Layer 12 of a small transformer language model trained on English Wikipedia (16 layers, counted from 0, width 128).
A neuron's activation on a vector x is SiLU(gate . x) times (in . x), where the dot is the dot product.

Input weights of the MLP neurons that the questions are about. A number n stands for n times 0.0036.
n1 gate: -23 -2 -13 -3 -3 2 -29 6 -50 -5 -23 -33 17 12 -13 25 20 6 -8 25 -23 18 -12 -13 10 21 31 -5 4 18 -11 16 -39 -3 -23 -26 29 5 -2 -56 -40 -7 -20 -7 -23 13 -38 -15 26 9 -27 -20 47 -12 -9 29 -44 21 -16 -50 36 71 -16 -25 -11 -3 -32 -7 16 -16 -23 -46 34 33 -9 14 44 24 28 12 -2 45 -6 -21 52 -11 46 -37 -19 30 15 40 30 36 -32 24 20 21 -21 -26 -9 -28 -1 -17 -15 -28 30 3 -18 82 34 31 28 -14 -7 -4 7 58 -12 -28 15 8 14 -10 6 -33 -3 -6
n106 gate: 21 -5 -9 -6 -12 2 -7 35 -1 12 -31 -12 1 -35 2 -4 31 28 23 1 -2 -9 -36 38 27 2 -35 -34 -26 -27 -22 63 -12 -11 37 30 13 -17 46 -29 -3 8 31 36 -42 -6 -2 63 30 16 23 13 18 17 57 -6 64 -2 -2 -22 6 -24 -15 30 -7 17 23 49 -22 9 50 15 -4 -12 31 17 42 -15 -12 -24 15 -35 -16 -31 -27 -9 -19 16 14 17 -4 -44 7 -14 35 -21 14 24 15 -25 3 17 -42 -14 68 -28 5 45 -8 5 35 -26 -53 17 -18 -25 26 -3 -18 -22 7 -57 -14 4 -20 -3 -94 -6
n170 gate: 25 9 -28 2 27 -21 16 -17 -6 -11 13 -18 -43 25 -1 8 -28 11 34 29 -22 12 -30 22 -16 6 -21 33 -1 -49 8 6 -15 -26 3 -21 -25 -19 -21 9 -2 -25 -8 -33 -5 10 -15 23 -3 1 -28 -38 -17 15 13 68 15 17 -33 -36 -14 42 20 -29 51 34 14 0 7 34 24 6 -1 -10 -16 -14 -1 35 13 -11 -21 33 -13 30 18 2 -17 -8 1 2 13 -27 15 23 -7 24 -12 -12 22 -22 -6 -47 -31 20 -9 7 -8 -23 -34 -7 39 -2 -9 -8 15 37 21 47 -18 27 19 16 -51 2 -27 32 4 -26
n191 gate: -13 18 -12 19 -7 -18 -21 -13 -23 36 -54 -17 8 38 6 9 5 55 -36 -45 13 6 54 -25 -6 -30 -18 -10 -2 -29 -7 5 -20 6 21 -39 27 18 2 -37 15 28 0 21 -4 -42 -39 2 7 3 12 28 -38 26 61 6 0 13 28 -30 2 -63 -26 -40 53 -2 30 -5 -18 18 -18 -55 -13 17 -10 17 2 -17 25 -7 19 -15 19 4 -6 -9 1 10 -15 -41 -4 38 -40 6 -15 -25 -58 1 -7 49 -20 -28 9 2 20 0 18 63 31 -11 -38 -42 -62 16 29 -49 10 -3 -13 -60 -52 -23 19 14 0 6 -14 1
n215 gate: -20 22 13 31 -26 -13 -48 -32 13 5 62 28 -52 23 -21 31 29 -15 17 -12 24 38 -21 2 14 -19 -39 -4 13 -21 -13 -21 -32 -6 -57 19 37 44 56 2 -22 5 14 12 -27 70 18 -73 9 -13 0 15 74 -9 -20 -13 4 33 -14 -22 -25 7 -8 21 0 -19 -31 50 -20 -41 9 -48 -4 -7 -4 6 -19 2 -1 6 -8 62 -72 -25 11 14 -19 17 20 -44 28 -12 15 -49 30 -27 10 -29 22 -20 9 -3 -15 -21 54 7 9 12 -46 18 -15 8 -22 -24 9 -6 -35 39 -12 -5 3 19 -22 -37 5 -45 10 -14
n241 gate: 61 43 -16 -29 -36 -15 -40 1 2 -13 2 -7 22 5 -13 -24 28 -6 -21 11 -3 18 13 -33 1 23 -21 -13 -75 -52 17 -58 23 -8 -18 50 -12 16 15 -7 -11 -68 -29 4 7 1 4 -2 28 -7 -26 7 15 8 -46 5 -43 21 -44 -19 -18 -13 -37 6 -38 -19 55 25 -17 34 20 -4 11 -12 -13 -24 -13 -1 -4 14 -37 -26 13 13 -14 -17 28 2 -43 3 9 -4 25 0 -21 -24 47 23 -1 -34 17 -2 -5 -19 9 23 61 -24 -24 8 25 13 15 -4 1 -12 17 -10 28 40 -4 -15 7 -8 -5 26 -6 4
n1 in: 11 -43 -13 -67 -6 -4 13 -30 33 31 -1 -46 -56 -61 -69 -17 10 -51 46 -2 22 5 38 -26 -21 5 -8 10 -36 -21 -8 11 22 -10 -20 -59 -50 -19 55 7 -18 21 0 2 14 -8 11 -28 -14 -25 -7 -18 31 55 21 -30 -2 -5 31 2 -14 11 6 -24 -32 5 12 13 -2 -25 2 29 -5 2 -14 -18 16 -19 46 15 -18 17 31 69 -13 -23 3 -8 8 21 -1 8 -25 9 -11 1 4 21 -10 -8 0 19 6 -28 5 -9 -25 19 -11 5 -8 18 2 -3 29 -11 3 6 -29 24 38 5 40 -10 -15 35 44 -18
n106 in: 17 -7 -28 -39 6 3 27 12 -50 -6 -10 -10 20 28 11 2 -10 52 -5 11 -11 -14 -20 -4 34 7 31 -8 4 -49 9 47 -36 -33 -16 11 2 44 26 2 23 -38 -13 -2 24 29 -27 16 -32 -23 -6 -8 37 -29 -48 -9 34 7 -28 5 7 2 -28 17 14 16 28 -35 -44 -6 -4 -16 2 30 39 -48 0 -52 -11 6 65 43 37 7 3 44 -47 9 32 -50 31 -9 18 35 21 15 -21 -18 -19 8 -7 -46 -5 -11 43 15 -47 8 -22 1 46 -31 -47 -53 -61 33 5 -20 -25 -10 -52 -11 3 -42 -7 24 -18 24
n170 in: -32 -16 -32 2 17 -9 -29 -52 21 15 43 51 17 31 9 5 -7 48 -17 -14 -24 18 26 40 20 3 -10 31 -6 13 -57 31 -18 -31 -8 -17 31 -33 -17 37 7 2 18 -19 9 -13 4 -8 18 -34 28 5 24 13 -2 -8 38 42 23 15 -41 -2 28 23 -52 -6 68 10 -2 -23 23 -43 6 -38 57 -3 -21 24 40 8 -3 -37 -17 -14 5 -2 -15 30 -1 -42 -17 7 -26 -15 -38 -5 10 -18 50 12 2 22 21 47 14 -44 -12 -21 50 21 -47 9 21 42 3 -7 8 30 -3 11 44 39 -17 -27 2 -5 15 29
n191 in: 33 -17 -21 -6 11 -5 7 40 62 -60 3 6 -1 32 22 11 -22 14 12 -47 -27 13 9 41 41 -19 1 -9 -1 -13 34 38 23 -6 -33 9 34 15 12 0 10 -40 -30 -3 -3 16 6 9 12 -10 -6 -59 -15 18 -68 16 9 -35 -2 -37 31 -23 15 -2 -2 -14 3 -36 5 21 9 -2 24 -10 1 -55 -24 44 57 30 -39 4 69 -2 11 -41 27 -13 48 1 -13 9 -13 -4 -52 2 9 -17 33 9 -36 -7 -8 13 7 4 24 -15 6 -5 -17 44 26 43 -9 36 15 -21 -23 -2 8 -44 5 23 39 33 -15 -51
n215 in: -10 17 -26 7 -36 -4 10 22 -31 -10 36 6 -23 20 5 -10 2 28 14 -21 -44 -21 17 19 2 14 14 50 -24 -17 -30 42 -35 -6 -36 -37 -20 -2 -41 26 20 -16 -35 -35 13 11 -42 9 -11 -36 27 30 26 4 -5 4 54 -23 -17 1 -2 -17 -27 30 -17 -26 -55 6 25 -30 -19 49 -37 10 -32 3 -37 2 -44 29 33 -3 -15 14 30 2 -2 4 -74 -21 -36 2 -32 -22 23 25 -32 12 47 50 -53 19 -16 11 -15 -28 19 61 -27 2 4 -11 38 -34 28 -20 4 19 16 17 -5 -3 2 -29 6 49 12 -17
n241 in: 7 7 -51 9 -5 -41 -25 3 21 6 65 19 -2 5 -48 -22 2 26 -47 -9 21 20 -2 33 -10 47 4 4 10 -23 -32 2 0 13 -27 -26 -19 5 11 -39 -10 -9 -4 -16 10 -24 -36 14 -22 17 24 28 27 6 -11 -37 -5 5 -44 -46 55 -40 -8 2 -41 -18 -37 4 18 -14 -17 5 5 29 -33 -11 -5 26 -8 71 19 21 -6 -26 -33 24 -8 -18 -33 17 23 -19 -17 -54 -43 37 -14 27 18 11 -16 -5 -16 5 -4 27 -10 -3 -14 -20 -11 -8 -24 25 13 12 31 -5 -31 -2 54 -59 -13 -3 -36 -27 2 15

Each question shows a token from some text and the vector x that enters the MLP there. A number n stands for n times 0.049.

"t ": -1 -4 14 -19 -23 -7 -11 -13 -2 3 -13 13 -17 13 4 -15 -29 41 -29 -18 17 -7 14 -18 30 -22 3 24 -21 2 -5 13 5 -4 19 -5 8 -14 -31 -14 43 -11 3 5 -6 -28 9 5 7 -12 6 8 -2 2 -24 8 1 -20 -1 -17 -4 15 -7 25 -29 3 -16 -19 3 -10 -10 -3 16 10 -10 -15 15 -4 15 -19 10 4 -43 9 -62 -28 -1 11 -3 -3 -9 -27 -32 -27 -20 8 20 -17 19 -1 6 32 18 -13 -28 18 -20 10 7 13 -11 -12 20 -7 8 23 63 -18 10 -7 -9 5 -8 14 9 -2 5 -12
Which of these neurons fires most? n191

", ": -18 62 -31 -9 -15 -18 -7 -11 -12 -19 -62 -1 -30 20 19 -31 -6 15 -19 -4 3 13 -27 -14 14 -7 9 41 1 5 25 4 -11 16 6 -8 15 0 6 -7 15 -10 -8 34 -24 -20 -3 20 -1 6 6 1 -7 -17 4 22 22 -25 -5 31 -30 -19 -15 -25 -32 4 -16 30 -20 7 -2 5 51 8 19 2 -11 13 26 -35 -10 -17 -9 9 -36 -37 -4 -12 24 15 -18 31 -2 -31 24 -7 2 -1 0 7 15 25 5 8 4 -15 -11 -9 4 -3 -19 -6 -20 0 7 -16 37 -18 -7 -16 -10 42 -32 -6 3 10 -1 31
Which of these neurons fires most? n1

"e": -10 20 -8 43 21 4 17 -15 23 10 8 3 -19 6 8 10 -23 14 -15 -1 -11 -2 10 8 -18 1 13 30 17 20 -3 -3 3 42 -4 2 28 -25 -13 27 5 4 0 42 3 15 6 16 8 -24 5 -37 6 -8 -26 -7 -30 -27 -11 21 -12 -11 -35 -4 6 8 -23 24 13 0 -6 11 12 -15 -16 -42 -30 1 18 -25 30 4 4 -9 -13 -16 -2 -2 -26 11 10 -14 -6 21 -52 -33 -8 30 20 -33 -14 -4 -3 -21 -20 -29 -62 -3 -16 13 -7 -34 12 -12 -25 11 -12 11 -3 -26 -29 43 -13 13 1 -41 -12 -2
Which three neurons fire most, strongest first? n241, n106, n170

"t": -20 -10 22 25 28 -5 -25 14 3 7 -6 14 4 -7 59 -12 -29 -23 -1 -9 -18 23 -29 6 0 -17 -3 9 16 -2 -1 -49 1 -17 -15 29 5 -16 -50 6 30 -19 -22 -17 38 19 -3 9 -26 -7 5 10 74 -4 21 -21 5 3 -3 0 32 -7 32 -30 2 17 3 12 2 53 -38 5 -25 -15 -16 13 26 -2 -6 -9 32 -9 -1 16 7 5 5 2 -21 -15 2 4 -9 -21 0 1 17 -11 15 -9 -38 46 11 9 2 -5 2 13 8 0 10 27 -16 27 -43 12 2 -7 2 17 -2 -7 -7 2 -6 10 -30 24
Which neuron fires most, and how strongly? n1, at about 0.56

"M": -14 37 6 1 13 11 40 27 13 18 -6 27 27 17 40 -4 -52 1 30 -8 -21 34 7 32 16 4 13 4 -7 18 -11 -3 39 3 -24 26 10 -25 18 -1 32 -3 25 4 6 8 -25 -42 -19 -21 -19 13 3 -28 12 -4 5 16 15 -7 5 26 1 -6 -14 -20 9 19 -21 5 -9 -19 9 9 23 -13 -19 -13 -22 28 10 -14 20 10 15 -4 11 11 31 8 -39 18 -24 -11 12 -22 4 1 34 1 -15 10 2 4 -44 13 -16 -14 27 -12 23 -1 -26 8 4 14 14 -34 5 -13 -4 28 -23 0 -2 -7 -33 30
Which of these neurons fires most? n1

"C": -5 -8 14 17 -4 10 6 13 15 4 -2 -5 15 -8 -43 -3 -28 14 -10 3 2 22 19 17 -5 6 13 -14 14 50 -12 27 8 9 9 -4 -24 -12 -5 -5 33 -12 13 28 -24 5 -37 -20 6 -32 -13 37 0 -32 22 4 8 18 -5 -3 -24 21 -36 10 -5 -19 -29 -5 -11 -22 -15 27 31 0 10 -6 -11 3 -23 34 39 -21 -11 -3 -12 -17 2 21 3 2 -19 -10 13 -43 -17 -22 14 23 43 -5 7 25 19 -11 -15 47 -31 -13 22 14 1 3 -36 25 16 10 21 -7 -13 19 -9 4 24 11 -24 -8 11 -5
Which of these neurons fires most? n191

"H": -5 -8 32 1 20 -7 -7 13 4 5 22 27 -20 -22 21 19 -46 -11 6 2 -37 21 16 -4 -15 28 4 49 7 45 23 -8 -9 24 20 5 -26 21 36 -34 8 -16 -4 31 -30 11 -18 0 17 -19 -21 16 -31 -23 -2 -28 16 -31 10 -7 14 9 0 10 -21 24 2 19 -3 -4 -9 8 -17 12 15 -15 3 -11 -5 17 7 3 -2 10 29 -15 -53 14 10 1 -19 -16 -17 -20 29 -17 -7 14 5 1 5 -17 -25 8 -10 10 2 -10 -14 -13 -9 -12 -37 12 -32 0 30 -6 -14 8 -7 12 7 28 3 -2 -12 24
Which of these neurons fires most? n106

"as": -17 -8 21 24 -4 3 8 24 -9 58 -2 10 13 -23 30 9 18 15 94 23 -2 -48 11 -5 28 9 9 -9 -14 -24 -25 -23 7 19 24 1 14 -38 3 -17 5 -6 5 48 1 -16 -15 25 49 -5 8 7 6 16 -22 11 -18 -12 1 6 -12 22 -7 -12 -21 43 42 -24 9 -3 10 28 -15 3 7 -3 23 2 -16 -13 -5 0 -6 9 1 -2 2 -9 -7 14 -23 -25 33 12 -16 -8 -35 11 1 -6 -3 -8 -15 7 -17 3 -2 -15 26 35 32 1 2 2 5 -8 -9 -14 -10 -13 0 -1 -25 10 -9 6 -27 35
The two highest activations, in order: n191, n215

"wh": 17 16 -18 25 28 28 10 8 11 18 -12 3 -37 -11 -5 26 -7 0 4 -37 -12 -15 27 -14 -6 16 15 30 12 -4 27 -5 -18 11 16 20 -1 8 23 0 7 -17 19 16 -32 -21 -9 0 -18 7 1 34 34 -37 4 10 25 5 1 -12 -18 -11 -36 0 -41 -10 -30 36 -21 -5 -13 25 -14 16 1 -32 -30 13 19 6 37 -34 -13 3 -11 3 -8 -13 17 -12 -20 17 -32 -42 16 1 -9 -10 -16 -13 -12 -16 -26 4 -12 -12 -37 -5 17 -14 0 -3 -30 10 2 -44 9 -10 7 -41 3 1 7 -12 22 -31 41 11
The two highest activations, in order: n215, n106

"ch": 1 12 -2 -8 -12 36 6 29 -27 32 16 11 5 0 -18 49 -17 -16 -30 -7 -29 35 9 27 3 -37 25 8 28 19 -19 -2 -17 8 27 4 -18 -31 -20 31 23 -28 -31 22 7 37 -2 19 18 19 23 -13 1 17 -4 -2 -8 20 -15 15 -13 25 20 -17 -31 11 12 -14 -38 3 -6 -1 -24 5 -39 -6 -11 13 10 19 32 -8 21 -15 -17 -38 -15 -8 -12 -11 -15 -1 -23 -24 -32 -12 31 -6 14 -22 -12 28 5 5 -2 23 10 -13 -17 4 -1 13 4 35 6 29 -9 1 -14 3 -18 -8 5 32 -25 -14 30 25
Which three neurons fire most, strongest first? n106, n241, n1

"s": -7 -22 3 18 28 -7 23 -9 -8 -9 -17 0 -8 -14 -9 47 -47 -3 19 27 -15 8 27 29 -8 10 -1 31 21 -5 8 -11 9 13 23 -2 13 -19 -8 -35 33 -2 -27 19 1 8 -8 11 48 -18 7 9 12 4 3 -5 -16 11 -4 35 -25 0 -31 25 16 -40 11 9 3 29 -3 -5 31 1 -8 -9 16 8 -10 -9 32 -1 -8 -7 22 -19 25 -17 -13 -4 -7 24 7 -10 -15 -3 8 -14 27 0 1 -13 0 -15 -23 -33 -45 4 -16 9 49 -3 6 3 19 27 -33 -36 11 -5 -5 -3 0 -20 -10 -20 -10 5
Which neuron fires most, and how strongly? n241, at about 0.23

"b": 3 -11 -29 16 3 -12 17 -18 17 7 -3 10 -3 13 33 14 0 3 6 3 -6 14 46 9 24 -11 9 -24 -6 39 13 26 7 -6 19 -3 -12 13 -21 -11 14 -42 -18 24 -29 -6 21 -34 17 -12 4 23 -16 -23 -2 8 15 -7 20 -23 -40 -19 9 -24 -29 29 -5 -10 -41 -6 9 7 23 -2 -25 -26 -15 -18 -6 15 25 -17 -9 10 13 -20 -26 -20 -3 6 -13 -21 -30 -30 16 -53 10 14 14 38 -8 -10 -6 2 8 5 -13 -15 9 12 -16 -8 -56 4 24 13 12 -8 -22 -22 -28 4 -7 42 -1 -42 17 -22
Which of these neurons fires most? n191

"ti": -3 8 -7 -27 26 -24 -11 27 11 9 -30 61 7 6 -2 31 -28 -9 27 -24 -19 -4 27 -20 40 -2 -20 -14 30 13 9 16 -45 11 7 6 -26 -5 -21 2 -8 8 7 2 11 27 -24 -24 16 -7 -12 -34 8 -47 -24 -19 -36 -6 -4 -8 -10 -19 26 -12 3 14 -23 -7 4 -29 -34 8 11 13 -21 19 13 -6 -4 18 50 5 -4 34 -5 -19 17 -3 8 8 26 6 43 -20 1 -31 11 9 -24 -14 10 29 -3 -13 8 23 -9 3 -15 21 24 -23 -7 -31 -29 -5 -9 -11 -2 -35 -10 30 -12 -5 11 23 22 3
The two highest activations, in order: n170, n241

"m": 13 -21 15 28 13 -20 16 32 -7 14 -6 25 -3 13 10 1 -29 -19 5 2 -19 28 -6 -20 13 4 4 3 -15 27 6 7 5 6 14 -22 -7 -37 -5 -10 -6 -53 20 3 -8 -5 -4 -20 -4 -21 -12 -14 -8 -14 -14 25 16 12 -5 -23 -39 22 4 17 -41 -19 -10 30 -8 -1 -30 2 34 12 -6 -22 -34 -1 20 -21 -4 17 28 -2 -6 14 0 25 11 9 -11 5 -64 -27 8 -8 -6 -1 6 0 8 27 -29 3 -20 21 -26 -7 -7 22 -6 24 -38 -17 32 35 20 19 16 13 -44 -11 -11 1 -20 12 2 -14
The two highest activations, in order: n170, n215

"ol": -11 6 -17 10 38 15 -19 5 -28 -9 32 -11 -24 -23 25 -20 -23 -1 5 11 -38 -5 42 -42 9 6 -3 -9 8 -8 35 -36 15 19 10 -6 -11 -19 -38 17 -9 9 -1 -3 17 -18 9 8 -8 -36 4 7 3 -9 -4 -32 -39 7 -37 -10 -6 11 -6 -13 -14 4 7 -19 17 14 -13 28 30 -12 -27 -20 -6 -4 -29 -26 17 -19 39 4 3 31 22 -29 -8 24 12 9 21 -5 -24 5 3 10 40 -13 15 3 26 5 0 2 -44 35 -31 -9 -1 -13 1 34 -27 -6 -11 -19 -13 29 -51 42 -10 -4 -16 -12 2 -12
Which neuron fires most, and how strongly? n191, at about 0.23

"igh": -14 -21 2 2 -14 20 23 29 22 -4 37 11 8 -21 38 19 -13 7 -8 -5 -6 -2 22 2 1 -13 -12 -9 16 23 33 -20 14 8 -3 -21 5 36 9 0 -33 30 -2 -7 -1 12 -30 42 5 -3 -8 0 -14 -24 -14 -31 19 -48 1 -3 -44 21 24 17 -20 -8 27 -20 -3 4 -33 7 13 -12 -2 8 -18 -9 -24 21 28 -7 7 -12 -31 -32 11 -25 -23 48 -6 8 -8 -14 4 5 -24 15 29 4 18 1 10 -25 29 6 -41 -14 -14 9 -6 -15 3 8 -34 0 -9 -43 -5 -46 3 19 2 15 -4 29 9 54
Which three neurons fire most, strongest first? n1, n170, n215

"ur": -8 1 -10 -6 17 11 20 -11 19 -3 -12 3 -34 -20 -3 5 0 -5 -38 1 -14 -29 21 14 1 29 -28 -2 0 0 13 24 4 39 -1 11 5 33 -35 13 -31 19 43 15 9 41 4 22 9 -52 13 -6 12 -26 38 -4 -8 -25 -14 -19 4 -23 2 -26 8 1 15 -6 17 1 14 14 -7 -15 -31 -8 -27 -7 -14 -5 9 31 45 -20 7 -50 -15 -24 3 -1 -36 -1 -33 -41 -35 17 7 4 11 15 -15 18 -6 14 -32 15 7 22 -18 10 11 -1 14 15 -27 19 -8 -3 5 -2 -11 40 38 -24 -11 -15 -10 38
Which neuron fires most, and how strongly? n106, at about 0.13